Layer 4 of a small transformer language model trained on English Wikipedia (8 layers, counted from 0, width 64).
A neuron's activation on a vector x is SiLU(gate . x) times (in . x), where the dot is the dot product.

Input weights of the MLP neurons that the questions are about. A number n stands for n times 0.0015.
n3 gate: -196 -18 91 -44 101 227 194 -71 120 -72 -44 110 -149 39 -5 122 137 265 -156 1 -236 -30 175 155 -43 -123 264 27 -211 157 -241 -155 -313 109 -102 -9 56 -197 51 -21 73 -14 -317 -78 -27 8 136 -141 -59 80 -21 -47 45 23 -145 23 -183 70 145 191 37 -50 -42 -101
n8 gate: 197 -196 -141 -19 241 115 -19 150 -66 -30 -107 169 31 -112 300 -100 398 -38 6 -61 37 316 7 8 81 -255 77 91 110 95 -99 -21 58 -7 -79 -125 -34 2 8 160 384 225 144 73 16 107 -141 -58 119 -194 125 -59 -66 251 -310 30 -38 3 140 35 101 -203 34 -28
n24 gate: -20 -121 100 48 0 11 44 118 52 -140 289 204 155 -174 91 253 114 100 -213 -97 -19 19 -81 -127 -37 -32 -137 63 -78 12 -220 -81 -306 -107 3 59 -206 -128 -184 -43 -60 -260 171 151 -35 7 197 43 173 -57 -73 -27 60 182 170 188 50 60 -65 -176 72 -29 -160 90
n33 gate: -52 -86 -154 -55 29 251 -27 122 -90 63 -30 56 -38 -228 100 -55 63 -144 -77 151 101 21 -63 -56 33 -78 -3 108 88 -36 12 -344 66 -34 -140 132 52 130 79 205 -173 148 54 28 -173 42 -125 79 87 17 59 -169 -189 -109 -59 -120 -25 -156 -121 163 85 -183 -174 87
n46 gate: -100 -63 -48 -28 102 -126 188 84 106 -131 155 66 15 114 267 -212 134 117 35 -31 -48 -110 -51 -13 167 -18 -52 232 24 254 -284 -166 -189 -13 -176 -2 -240 -39 -41 -399 -274 -76 -130 -108 82 -41 20 -38 148 95 -174 -68 134 140 22 -5 34 166 11 216 -39 84 119 21
n47 gate: -172 252 -263 77 -87 -60 27 73 31 -136 24 -112 -165 -226 -121 250 83 -134 100 -74 -182 86 -12 -140 53 29 -22 -60 -126 -231 -68 -72 -55 23 -27 58 -79 -146 61 55 126 58 24 100 -23 -68 245 -89 -53 -140 -208 246 196 -38 61 154 51 -131 52 -19 -52 82 -35 164
n50 gate: -38 -15 176 115 55 62 82 100 -35 -70 81 -65 -60 -37 409 55 -172 171 141 -71 29 -71 -86 -267 200 -18 -81 204 72 39 -85 202 -4 -71 98 31 -78 -137 114 -31 -1 -75 104 -141 137 -108 74 -142 -3 100 -490 -98 -102 26 -99 -6 176 102 -160 45 32 -227 128 -11
n52 gate: 138 -229 -180 37 -71 20 -95 75 124 -248 -148 -50 -40 105 -38 73 -141 95 -98 -224 -130 91 -199 -146 -60 -23 275 34 -88 -88 30 202 187 -7 -26 147 -94 -142 -236 56 172 -302 14 100 98 101 232 -268 173 -84 -136 50 77 40 -54 40 -98 -89 150 78 -69 297 156 101
n58 gate: -7 -197 140 -178 17 268 -179 -74 44 -66 130 -33 87 117 -53 291 64 -14 -137 6 40 75 192 -7 -103 -282 -176 33 -249 226 -90 -42 -44 -8 -184 -94 177 -106 239 -42 -65 34 -140 139 216 -261 58 -11 -85 129 -76 83 38 -60 -38 28 -88 -176 -120 118 -135 -301 -24 127
n61 gate: 2 -22 144 -151 -105 96 44 -162 119 129 -115 190 122 -2 -124 242 159 -34 -87 38 -153 60 -242 -231 -176 -78 204 -36 178 29 -396 -229 -44 -26 32 181 -263 -90 -55 -55 86 101 101 65 117 287 35 220 86 -271 -51 -107 -191 68 -51 -55 -297 132 -185 363 121 -173 93 48
n65 gate: -23 79 74 -65 2 -222 -128 -188 81 119 230 28 263 -245 -127 -165 79 -219 -335 213 -47 -45 157 -21 65 -56 103 160 56 81 -488 -26 -49 -4 93 73 -137 -32 -91 -180 3 -6 227 -105 -51 20 -213 -127 227 -353 -26 -107 -28 -32 -66 -25 57 -32 198 -151 -139 17 196 155
n72 gate: 88 -352 36 -176 41 -85 152 -21 123 132 400 60 280 -49 -54 -49 37 161 44 8 -276 -93 -124 -154 -138 57 84 195 146 354 94 -311 -63 -18 -135 128 168 267 -64 -23 -342 -78 -73 39 -115 -46 -25 100 -179 -127 96 20 44 -28 -32 35 27 80 98 -82 -132 -19 -25 -108
n78 gate: -259 75 100 163 -166 187 109 87 -286 259 -45 70 49 132 115 20 138 90 -26 96 155 -7 -51 23 -114 15 -12 -54 196 195 -14 44 132 203 55 -203 -219 6 97 -125 -161 162 43 -65 -10 -323 -288 -9 -27 -12 155 -270 -133 280 -21 -179 -7 170 276 233 294 44 -123 61
n103 gate: -79 -226 339 -97 96 64 25 73 -213 -136 82 -88 -5 66 226 -206 -17 33 10 -114 87 91 2 -3 -32 -62 -28 185 -54 -40 86 -33 -88 -72 -55 -12 60 -34 -87 -276 -183 -119 234 -77 -13 -11 230 263 -140 17 -33 -287 -25 120 -77 -3 -10 -5 48 -96 -68 -323 -25 190
n116 gate: -129 -182 90 -6 -214 426 -164 17 2 97 -98 106 77 47 199 201 24 -189 204 -66 -87 424 -294 -85 -80 -40 116 -79 40 187 -130 275 -38 -161 -110 66 -218 -97 -25 25 198 166 193 -105 -1 177 -85 -44 31 -156 84 -107 -77 54 -47 -38 -24 -178 -188 245 -86 -395 66 254
n117 gate: 197 108 107 -190 217 20 7 148 39 -85 221 -188 -52 -43 141 39 -170 -13 54 254 -36 -5 -115 -186 101 -42 -99 -35 39 -50 53 -40 -264 -75 -60 -127 -97 -37 -64 -198 34 -160 -100 -13 -45 -53 197 -31 -64 17 -132 116 51 -44 -242 11 130 147 -156 -67 -411 -203 -152 93
n121 gate: -122 78 182 1 -3 -302 18 -212 84 -25 0 -23 -87 439 160 50 228 91 91 39 -61 105 -13 -28 -48 -82 -38 78 -129 -21 21 62 -87 115 -67 -210 35 -288 -135 -402 -26 225 5 -188 430 1 -78 120 -245 120 -111 -214 321 -203 -91 -31 92 105 -149 -77 -115 105 127 137
n122 gate: 208 -95 -65 -9 322 -206 291 -341 -312 170 18 -1 223 44 130 -129 78 53 178 -76 140 189 -59 -143 -77 -118 48 2 45 124 -180 106 -307 -170 127 3 28 -16 -100 -63 89 -41 11 -66 150 -26 -122 108 121 -58 176 126 56 -56 -131 60 199 35 -137 -75 -63 -126 143 -111
n127 gate: 100 -58 228 -114 -2 77 -218 14 -41 -107 -24 23 56 6 54 291 155 -9 205 0 -65 -307 301 28 -279 -27 88 -51 -120 47 -158 16 -119 -17 18 187 -37 -347 32 82 111 -28 -63 -121 48 85 247 23 40 -21 -27 -73 380 63 171 -21 33 48 151 206 -127 113 172 63
n3 in: -215 -11 -240 -15 15 176 -41 39 36 -95 -324 40 -162 -31 -21 132 -40 201 39 206 -154 142 -60 -128 22 30 255 -105 -170 49 -88 -109 -75 109 145 -17 99 84 258 -39 75 132 -40 55 -102 45 -60 -236 -6 272 -9 17 -186 -108 -170 89 -181 70 53 -146 67 -1 -36 -21
n8 in: -297 260 -59 145 -6 95 295 219 -193 -197 111 144 100 -130 -46 205 117 12 84 5 222 -36 -43 45 -48 54 -228 -161 13 26 -145 148 22 43 330 13 -105 -74 -73 5 22 191 -24 33 -54 102 -32 -95 69 -103 30 -78 141 75 109 55 -50 -23 -218 126 85 8 -311 -16
n24 in: 70 139 -33 -114 -103 -70 -17 82 -220 -228 -81 -115 -51 76 -90 -326 -152 79 50 181 323 -199 -6 -10 -38 170 78 -33 115 40 2 -40 195 109 -56 14 -18 -112 -74 -42 -85 14 65 -162 -80 145 190 66 -189 51 -11 136 -1 -138 -241 -3 -106 -35 -214 145 81 118 -33 125
n33 in: -224 33 -147 -94 105 47 26 122 5 -52 -128 -173 -193 224 -32 176 -91 -146 -149 57 -21 -149 159 10 4 -99 -129 2 -260 27 28 20 59 143 -7 -169 -137 154 -47 25 5 -58 13 -35 -236 -186 208 29 210 1 -38 126 -91 24 -50 -22 -202 -188 110 -54 3 132 35 78
n46 in: -169 120 -15 -85 -174 -10 -45 108 49 -94 69 -53 -126 39 57 -147 -128 203 265 98 -202 -145 87 36 224 -145 -20 97 -120 32 -132 88 -325 -93 -74 -4 41 90 88 -195 -147 -11 -94 -69 44 161 8 -97 169 157 -160 41 -45 -179 -195 10 -209 21 111 -2 -352 252 52 47
n47 in: -70 -97 -183 -23 -5 14 202 -26 -137 -47 -96 -51 -43 20 127 -144 -18 33 166 -20 98 155 -49 -127 70 -41 82 32 2 70 -134 -190 -121 111 -36 71 -146 -277 -154 -35 -221 -107 75 28 132 -58 -63 162 61 147 -445 -84 -67 -47 117 55 58 -175 -52 138 -289 -31 236 -145
n50 in: 2 183 -70 115 117 -92 -138 -209 21 -149 -213 43 -118 -140 63 92 -92 -103 4 -5 87 -50 -290 -45 -26 169 -191 157 -13 124 -91 225 141 -129 175 116 -96 -9 -26 228 -8 -81 274 -22 -2 21 -39 -67 -156 -61 -7 89 163 115 -109 50 105 -1 30 -59 65 100 100 3
n52 in: 83 -214 -90 -126 -99 176 -49 -276 -85 -84 -3 32 168 127 26 45 36 -15 -11 -124 -47 -70 -207 50 84 -160 258 -5 110 -258 -76 -25 201 21 -115 108 -58 -164 -137 -8 216 -245 10 79 37 187 72 -374 -140 -44 -145 171 182 7 22 21 77 -22 -157 69 219 82 21 -62
n58 in: 102 7 234 21 11 -9 -223 -296 -168 -129 -112 271 -136 102 27 -223 -179 68 -75 28 223 185 -11 128 55 -44 82 -25 75 115 -10 63 25 23 -47 -100 -104 199 -7 25 6 166 71 25 37 139 -31 -224 9 100 8 -31 1 113 196 83 39 -112 124 -396 -121 -18 -21 21
n61 in: -19 -191 245 -86 55 -143 79 -172 1 -27 307 -6 137 -37 -79 -41 45 33 58 154 46 -78 -6 -69 -68 -143 127 70 -102 89 -246 -155 -42 99 71 66 170 -111 -69 -108 57 -14 20 237 107 88 -119 361 192 -159 85 -201 -58 128 -140 31 -116 65 -18 -88 163 143 -145 105
n65 in: -42 -115 142 181 37 20 -34 114 -78 118 118 -239 180 -15 -23 58 -29 24 130 21 -31 -119 144 55 57 189 56 292 -134 65 204 -14 23 -229 -65 -137 49 22 22 144 -148 -88 -83 149 -31 -102 46 -81 145 58 5 -95 65 -36 132 190 158 23 106 -87 -220 -46 -4 -198
n72 in: 169 27 -46 -97 158 3 -5 -86 78 5 42 -145 -42 -119 -69 24 10 119 -85 72 -239 110 114 -132 15 72 22 259 -75 -18 167 -215 -126 56 -276 283 129 -73 -99 9 -106 -103 -145 127 49 104 249 172 12 -163 -38 90 405 147 -160 76 -279 50 -61 77 -106 31 -1 144
n78 in: -312 -55 61 95 45 -112 15 264 84 83 -151 88 97 147 98 214 -129 -179 84 242 -146 121 -129 -152 -6 -96 -100 -270 -103 111 258 135 -12 30 -50 68 -136 96 93 -91 101 -25 -80 -75 -128 -73 35 129 -191 -58 202 220 -102 -116 346 -63 -163 11 -53 -3 295 16 62 115
n103 in: 30 -118 -92 -24 81 -27 -174 15 -51 -143 126 -181 1 15 133 -285 -52 -78 -27 38 323 7 151 121 -69 257 -132 30 -96 -49 115 23 109 -127 40 166 46 30 -209 -5 -112 -2 148 -14 -55 30 87 47 -137 -65 219 -104 163 68 -72 142 -119 85 -71 24 168 -143 -171 153
n116 in: -137 260 -105 -312 -47 111 -61 280 -94 -6 -8 118 -45 -92 -72 42 -29 -190 -88 21 -160 77 -49 71 -238 -137 215 -65 57 -44 -178 -210 -117 -64 23 -47 252 165 155 -80 110 -124 -86 -188 14 33 140 -225 86 -40 3 56 186 62 -55 -168 36 66 -52 -7 -56 -74 -34 5
n117 in: -22 -24 171 -14 -12 113 113 -79 -109 79 36 -139 19 194 -50 52 -165 114 -130 187 44 -101 61 185 -33 -107 -114 257 117 58 236 52 -151 -27 -55 -337 -41 -78 93 -163 147 83 -186 -23 167 -23 275 48 -73 -31 -31 116 82 -274 127 -90 185 66 102 -64 -7 53 -95 20
n121 in: 359 146 -133 -215 -17 -186 100 171 29 239 -65 -145 -145 -16 -217 108 -13 50 -175 158 -156 -133 -3 -93 91 101 196 -5 -60 111 -26 -111 85 -249 39 197 -97 106 79 188 -97 -253 -24 -104 34 -1 -10 -195 -70 -102 397 102 -63 185 -18 76 -24 99 8 24 54 154 180 98
n122 in: 36 -269 272 39 -105 113 -58 -64 225 56 -103 108 -82 24 79 -226 7 144 -62 -63 51 188 45 -68 328 353 59 -59 191 4 163 105 68 12 -100 -148 -37 86 152 -105 12 -23 164 9 67 -51 33 -16 -31 124 -116 -164 -128 410 -119 -39 58 176 -136 210 -36 -6 -165 -125
n127 in: -59 0 81 -131 9 -136 -80 -158 -60 -407 243 -47 -23 13 95 -10 -55 73 174 120 29 -220 18 135 -65 -208 75 76 169 147 149 55 144 138 228 156 306 -107 156 125 -100 90 231 -62 3 -148 -33 102 -39 -1 4 -180 240 -157 9 24 103 108 131 -125 122 82 -4 236

Each question shows a token from some text and the vector x that enters the MLP there. A number n stands for n times 0.0077.

"A": -30 -22 28 12 88 -15 46 61 81 115 -135 77 118 -49 53 5 -63 -69 -105 58 58 117 125 -22 -20 83 -61 -140 14 -38 -18 51 -9 195 -56 -32 -60 106 -88 134 -17 -2 -19 326 -61 -71 -46 74 -46 126 161 6 -91 -103 -95 214 28 50 1 38 74 -40 51 -100
Which neuron fires most, and how strongly? n78, at about 1.1

"TA": -25 -29 195 71 -7 51 88 86 23 148 -27 54 12 38 61 97 -13 62 -51 87 6 -63 195 8 -2 -22 64 -31 62 90 34 14 -76 -4 -16 4 39 97 36 56 29 32 74 339 -57 70 -66 81 -90 80 169 36 -72 -149 -7 267 49 -103 109 -61 137 -56 15 -68
Which two neurons fire most, strongest first? n78, n3

",": 109 10 -191 -117 60 -7 -4 22 44 0 -13 -25 -30 -99 80 -3 22 -176 62 -102 16 -108 -62 10 -26 55 54 -133 35 -31 -33 70 -62 -59 4 4 -47 -3 -126 41 -60 -44 178 -115 -67 55 -36 -47 -102 -88 86 107 -15 -26 -42 360 10 23 -69 90 -34 39 32 42
Which neuron fires most, and how strongly? n52, at about 1.1

" di": 9 -139 -6 83 4 8 -69 73 100 120 87 30 -107 -4 -29 72 76 -42 0 -15 -2 -269 7 -70 -3 174 57 55 160 31 38 -7 -117 48 183 112 13 109 211 -20 -113 48 -122 182 -88 122 52 55 -91 -35 81 21 -96 -98 70 233 58 100 -51 -216 53 49 14 66
Which neuron lights up most? n52

" then": -160 96 172 -83 -19 9 -78 -13 -10 103 20 17 -6 -22 20 64 95 48 -8 177 85 -50 -98 32 -61 105 -47 31 37 138 -103 129 -70 72 67 79 77 130 -96 22 0 -126 125 -4 -5 95 26 -4 18 -102 71 77 -77 -67 31 338 59 -148 -125 53 85 3 68 -57
The three highest activations, in order: n61, n24, n65

" ": 1 111 -49 -80 -32 -31 -43 -10 -26 43 10 105 45 -58 -5 7 0 -113 -96 176 94 -158 24 65 179 -16 -25 -90 20 -57 -5 59 43 -86 82 -94 49 54 -25 51 75 24 -57 26 -68 13 -30 23 -21 -4 -7 76 122 -94 8 228 370 -36 -9 10 17 -2 -43 3
The three highest activations, in order: n117, n65, n72

"ical": 48 40 -22 -158 64 29 -17 16 -74 155 127 -62 -66 91 80 41 -73 -32 -34 65 63 -44 121 -32 40 224 -96 -3 -33 49 -42 71 97 -110 -102 37 -41 3 18 22 -39 -28 203 284 -5 -108 19 59 -2 48 -53 86 -26 68 -70 256 -79 17 146 161 69 56 -58 -52
Which two neurons fire most, strongest first? n116, n24

" |": 51 1 -28 -40 -73 -42 0 23 -11 6 -29 -5 48 99 13 10 10 -55 -21 4 68 -53 5 -9 -13 86 -8 4 59 -18 23 -148 -42 4 -67 24 117 -2 -56 69 13 -20 -3 17 -211 154 -40 33 37 -26 16 276 40 -107 37 298 43 9 63 -32 -14 -22 10 2
Which neuron lights up most? n72

"0": -92 119 1 -187 -45 -63 -174 -4 67 101 -201 -54 -115 169 -28 122 96 -35 -111 34 -16 -188 -2 53 38 54 -220 -158 35 -32 64 -1 -40 42 -81 -80 -72 17 122 11 2 44 281 149 48 -43 -59 -63 -18 32 -13 93 -18 24 76 107 49 -17 -115 85 40 11 11 -190
Which neuron lights up most? n78

" J": -146 -8 41 260 -57 95 -9 35 27 -29 -60 -121 -139 -173 -46 -81 -60 -100 -68 7 115 -87 19 -55 -19 12 52 -182 71 -118 -92 -97 -141 140 62 75 39 39 -18 37 -42 34 -65 256 -29 46 -22 29 13 24 -44 20 -5 -46 114 185 70 108 -61 -22 -109 133 -69 -13
Which neuron lights up most? n47

" out": -2 134 -25 -93 31 -176 -2 51 -71 75 67 -90 -46 -224 52 100 -105 90 1 28 -5 -107 1 -18 11 107 -68 7 76 -13 38 139 24 138 -20 -120 -88 51 -60 45 227 -85 108 -35 19 50 129 -82 91 53 27 32 -107 -34 -83 196 -205 48 22 26 40 -168 -38 -1
The three highest activations, in order: n50, n24, n8

"5": 33 128 -30 36 8 -54 32 -1 -65 -84 -75 13 -153 54 -82 -44 12 -18 -121 -139 257 -95 9 -9 -21 92 -85 -16 50 -53 71 78 27 -88 205 93 115 -38 -16 78 147 17 179 73 -40 53 -72 -32 -42 145 -65 124 41 -265 -10 101 139 56 60 -166 -79 -22 -55 40
Which neuron fires most, and how strongly? n50, at about 0.53

" Class": 163 -59 8 -69 -22 -44 -38 -34 -21 128 26 -34 -62 68 -125 -92 -21 23 -84 94 -69 -116 39 152 98 61 80 -113 -8 -12 184 111 99 113 67 -145 142 -26 -72 -56 -62 -38 89 241 32 6 32 81 -8 -35 7 93 -102 39 63 255 -144 -87 78 56 89 45 31 26
Which neuron lights up most? n8

"ia": 11 -35 -89 -131 25 93 -112 -47 121 98 108 50 66 -101 -63 6 25 -18 -38 -6 -12 -13 131 10 -36 109 -39 -10 -22 3 61 41 40 73 56 69 33 -31 32 64 -23 115 84 405 -85 -23 -72 13 -84 36 7 112 -42 -150 2 201 39 -25 -3 -2 97 -118 -59 -30
Which neuron lights up most? n72

".": 128 84 -106 -112 -72 33 -18 116 -84 -99 -60 6 116 -64 5 -149 0 29 -77 5 73 149 -5 60 5 122 -11 -133 47 89 -19 15 -37 169 -82 27 85 155 -272 -59 -84 125 4 16 0 84 41 43 -36 31 73 121 -17 47 55 271 -87 -12 -140 -159 -46 -149 -21 34
Which neuron fires most, and how strongly? n103, at about 1.7

" S": 38 36 -99 288 2 56 -89 20 19 110 -176 -42 27 -129 39 -37 -46 -51 2 13 -78 -114 46 162 72 111 31 -111 -102 -12 72 5 -43 -66 160 -33 119 -56 -82 63 56 103 9 286 -29 -55 -26 11 33 -16 82 -48 -3 53 -23 204 23 24 24 -114 -139 -32 -16 -18
Which neuron lights up most? n116

"I": 9 -61 -32 20 109 0 -87 49 -50 -181 -131 -160 -66 3 157 32 32 -29 -78 126 -14 18 84 -76 -6 -26 39 -145 82 -25 -53 18 -41 109 4 -143 -31 99 28 89 -20 -108 136 244 -59 58 -75 14 34 123 264 -53 -48 45 -33 226 -1 53 17 13 -2 59 19 -158
Which neuron lights up most? n33

"ut": 15 11 4 -3 -83 -58 -127 57 -50 28 97 -50 -2 4 46 177 65 106 48 39 -19 -68 1 77 29 30 -62 -59 57 35 -42 17 56 -14 -38 81 31 -1 59 100 102 -5 143 356 76 100 -94 -20 -26 -59 54 124 -85 -75 97 145 -266 -58 17 27 -132 152 -12 -6
Which neuron lights up most? n61

"6": 69 105 -7 26 17 80 61 -4 29 -76 2 -11 -13 31 27 -64 -25 3 -20 -169 239 -149 22 62 -49 41 20 21 -2 -149 -41 227 8 21 149 137 -23 -56 -8 135 178 55 255 37 -30 -30 -5 14 78 112 7 -9 -56 106 -46 210 109 10 -66 -14 -87 -123 -69 -86
Which neuron fires most, and how strongly? n50, at about 4

" months": 9 81 -45 -177 61 -6 -311 98 -55 21 -26 70 -63 -67 -139 -39 -52 97 -42 99 -42 -61 -61 -5 -91 102 19 -65 167 -77 191 4 98 38 6 -22 -69 154 0 27 30 -124 226 97 37 -75 -76 -77 -13 30 79 33 -115 34 -53 237 -8 -133 33 67 -57 -129 -6 90
Which neuron lights up most? n33

" the": 28 35 38 88 -34 -10 18 14 22 -83 -5 41 36 -44 3 -17 79 81 121 14 -11 70 78 17 -46 132 -144 43 55 -62 -49 76 -64 -4 -24 -32 34 -25 89 48 -31 -29 -45 -35 41 -27 11 -17 24 -98 34 3 143 173 14 438 3 53 -72 29 21 -16 3 12
Which neuron lights up most? n8

"1": -126 112 12 -36 -88 -51 -82 -31 2 -31 -1 -7 -52 56 9 -129 -9 77 -32 -74 107 -104 10 46 24 35 2 -20 23 13 -37 86 204 -157 143 -3 233 -74 51 147 107 -27 232 19 -27 3 36 72 -66 169 2 38 165 -144 -41 229 203 -36 70 -101 11 53 -90 -12
Which neuron lights up most? n50

"===": 212 112 -23 -34 -46 -71 38 69 81 135 -72 77 -126 49 -33 -15 -40 22 -94 220 75 122 -35 -154 62 70 -118 29 21 108 -110 -86 -282 71 -56 35 26 46 -69 63 -79 156 156 -38 -19 132 -126 -180 23 131 -22 -76 -85 -208 94 163 -47 14 -79 227 -22 88 15 -7
Which neuron lights up most? n46

"IN": 11 -38 96 95 105 6 -33 80 49 74 -51 31 -42 43 45 110 -29 -13 -124 42 74 34 67 15 7 113 111 -13 79 77 -26 88 -89 107 1 -13 103 119 -35 98 41 1 2 292 -119 78 108 53 -56 -10 127 103 -22 -158 125 269 4 -61 59 -49 51 50 76 -89
The three highest activations, in order: n116, n46, n3

"ric": -198 -42 64 -23 45 -25 14 142 60 94 71 -69 36 -2 177 -37 80 8 55 -86 178 -128 246 86 51 34 113 -3 38 19 -20 -29 -137 -238 51 169 -20 209 -77 -7 -69 100 85 62 17 64 -183 149 -38 -57 -235 23 -85 -43 34 125 -180 21 -22 86 106 60 -17 -21
The three highest activations, in order: n46, n103, n61

"3": -177 60 -64 -34 -10 -11 21 -62 26 33 -69 -70 -172 63 -16 -93 -63 110 -132 -72 195 -99 49 52 -22 82 -64 10 67 -52 23 94 95 -171 197 -11 160 21 -77 143 145 -6 19 -4 -60 -57 5 -41 66 143 -30 88 25 -97 -96 178 180 1 77 -116 166 -48 -56 -13
Which neuron lights up most? n50

" in": 105 71 -238 -38 -32 -52 -20 0 -15 146 67 135 -31 -159 81 168 71 109 38 -66 -18 -82 -53 4 -23 74 -150 -38 11 12 -95 -105 -13 69 40 59 -20 132 -1 -12 -16 -21 267 -27 -67 183 29 -21 27 -41 -27 -90 15 -9 -30 294 -13 107 0 -162 3 83 -94 -42
Which neuron lights up most? n8

" City": -14 51 -32 -135 -82 -37 102 24 101 85 26 -11 -9 -30 -97 178 -53 -85 -98 157 44 -24 62 95 -45 178 -70 -18 -30 42 -12 15 -64 55 69 -51 10 -31 92 92 -30 83 178 387 -48 -46 93 54 56 32 22 110 20 -127 -22 168 -21 -11 104 128 30 5 -59 -41
Which neuron lights up most? n52

"ert": 76 -69 -2 -36 -64 -59 -13 53 39 91 32 -143 32 47 34 -113 -102 45 47 149 79 55 -39 160 68 -23 26 -7 -95 -2 23 84 76 -75 -20 89 80 27 16 -153 15 -78 130 304 59 -43 -161 14 98 -49 7 85 -174 -44 130 218 -107 15 25 40 73 -82 -71 22
Which neuron lights up most? n103

"\n": 164 101 -5 -117 -105 -33 -45 30 19 -18 -7 65 -68 29 3 51 -9 103 0 63 72 75 -43 -41 3 111 29 -1 69 -43 -96 -121 5 -5 -6 254 44 -123 -144 -1 38 -2 91 -58 -25 151 -11 -96 9 -22 168 -167 142 -25 18 293 35 -219 -69 58 86 21 2 12
Which neuron lights up most? n52

" first": -244 -20 163 -35 4 -14 37 95 50 37 38 10 -107 107 42 -39 -3 -31 -3 195 78 -35 -22 125 -6 154 36 -44 114 92 -30 95 -85 -15 -104 136 -102 9 18 85 132 -138 78 69 -42 -3 133 90 -48 -56 -71 -10 -110 -56 -9 324 82 -36 -66 -72 -153 -34 2 -61
The three highest activations, in order: n117, n24, n103

" given": 68 114 82 -40 -48 8 -4 -78 28 -128 32 100 -7 -75 -7 -106 -39 109 -66 139 -63 44 143 -28 16 97 -139 -56 90 -46 128 97 176 -20 -53 106 25 -19 -58 -93 62 -85 97 173 5 -11 -51 -104 6 -81 47 119 -253 106 24 256 -17 50 -46 91 -59 255 -72 -25
Which neuron lights up most? n52

"æ": -77 102 -245 -88 193 90 -151 -39 -60 113 132 -64 61 11 -86 4 -13 47 166 122 79 -111 16 -23 1 -1 -6 24 71 -113 -26 37 19 210 -139 -70 120 75 47 4 11 -18 -106 294 -104 39 12 -26 65 84 89 97 33 8 -13 136 -37 -73 54 -100 3 53 68 -108
Which neuron fires most, and how strongly? n72, at about 0.58

"ren": -41 36 -12 -43 10 -63 -106 139 -46 78 71 -56 6 -103 -65 -32 50 29 51 99 -4 -193 -11 -41 -54 8 56 -58 -70 77 -25 0 137 91 -105 41 -9 -60 20 -54 0 22 83 356 -95 31 -3 -88 -51 14 16 146 -29 -112 118 215 -91 -103 -26 -177 -45 -51 33 4
The three highest activations, in order: n65, n122, n24

" Z": -131 -35 22 229 42 148 -56 94 -21 21 18 -77 -61 -83 -71 -108 -13 -79 76 -47 10 -60 -16 -13 66 1 18 -70 -17 -101 9 -74 -62 4 114 82 100 -23 -35 27 98 -56 -20 398 -27 11 -11 -7 -22 66 17 77 155 -43 17 165 -20 -85 -54 -126 -125 20 -30 37
Which neuron lights up most? n47

" official": 8 -73 -32 -11 -49 51 89 58 -32 -23 -2 -10 -79 48 -16 33 -48 28 19 267 -24 45 -23 -10 32 48 -8 -26 63 95 72 129 -105 -29 -223 3 -21 -33 -1 72 -22 -23 285 231 33 -114 -28 48 -55 16 10 12 -13 96 12 299 45 70 30 -92 -49 99 -97 -106
Which two neurons fire most, strongest first? n72, n117

"l": -101 78 32 29 1 4 -168 10 17 -91 -9 -78 -12 -6 -53 79 55 111 38 -12 229 -257 3 -66 55 -24 -34 -131 94 67 26 -126 -103 -119 16 -146 100 -86 11 47 -39 82 39 326 -92 157 -137 -21 42 -114 54 57 -134 -67 8 79 -37 55 -5 -127 -13 86 88 -118
Which neuron fires most, and how strongly? n116, at about 0.33

"ird": -146 -29 30 -73 62 -8 61 -23 -91 98 28 -70 -55 98 0 12 36 -9 -68 93 107 -161 19 63 -26 193 108 116 55 -26 69 80 -99 51 -70 21 -60 8 34 144 90 -14 139 284 -43 -31 106 43 5 -71 55 139 -75 -24 -25 202 -136 -64 -68 82 -121 263 12 -68
Which neuron lights up most? n116

" up": 164 38 44 -67 -103 -129 -21 11 -68 100 39 -82 -133 -254 4 -23 -85 30 18 -58 132 18 3 -42 71 46 -106 2 177 -98 59 83 84 130 -34 -8 38 -7 -57 39 155 -159 184 -27 -86 79 175 -65 -94 59 25 -17 -83 -100 25 133 -165 178 84 140 -13 -4 62 20
The three highest activations, in order: n50, n52, n103

" to": 64 -63 -152 -46 40 -23 -86 -116 -133 -8 -153 -16 29 34 34 199 82 52 88 181 75 52 123 -26 -17 122 -86 71 -3 159 11 42 9 37 164 49 -2 13 -88 -52 -2 -22 72 -20 -29 185 24 12 -4 -48 -20 16 -31 40 16 350 -59 42 44 58 29 105 -82 43
The three highest activations, in order: n8, n127, n24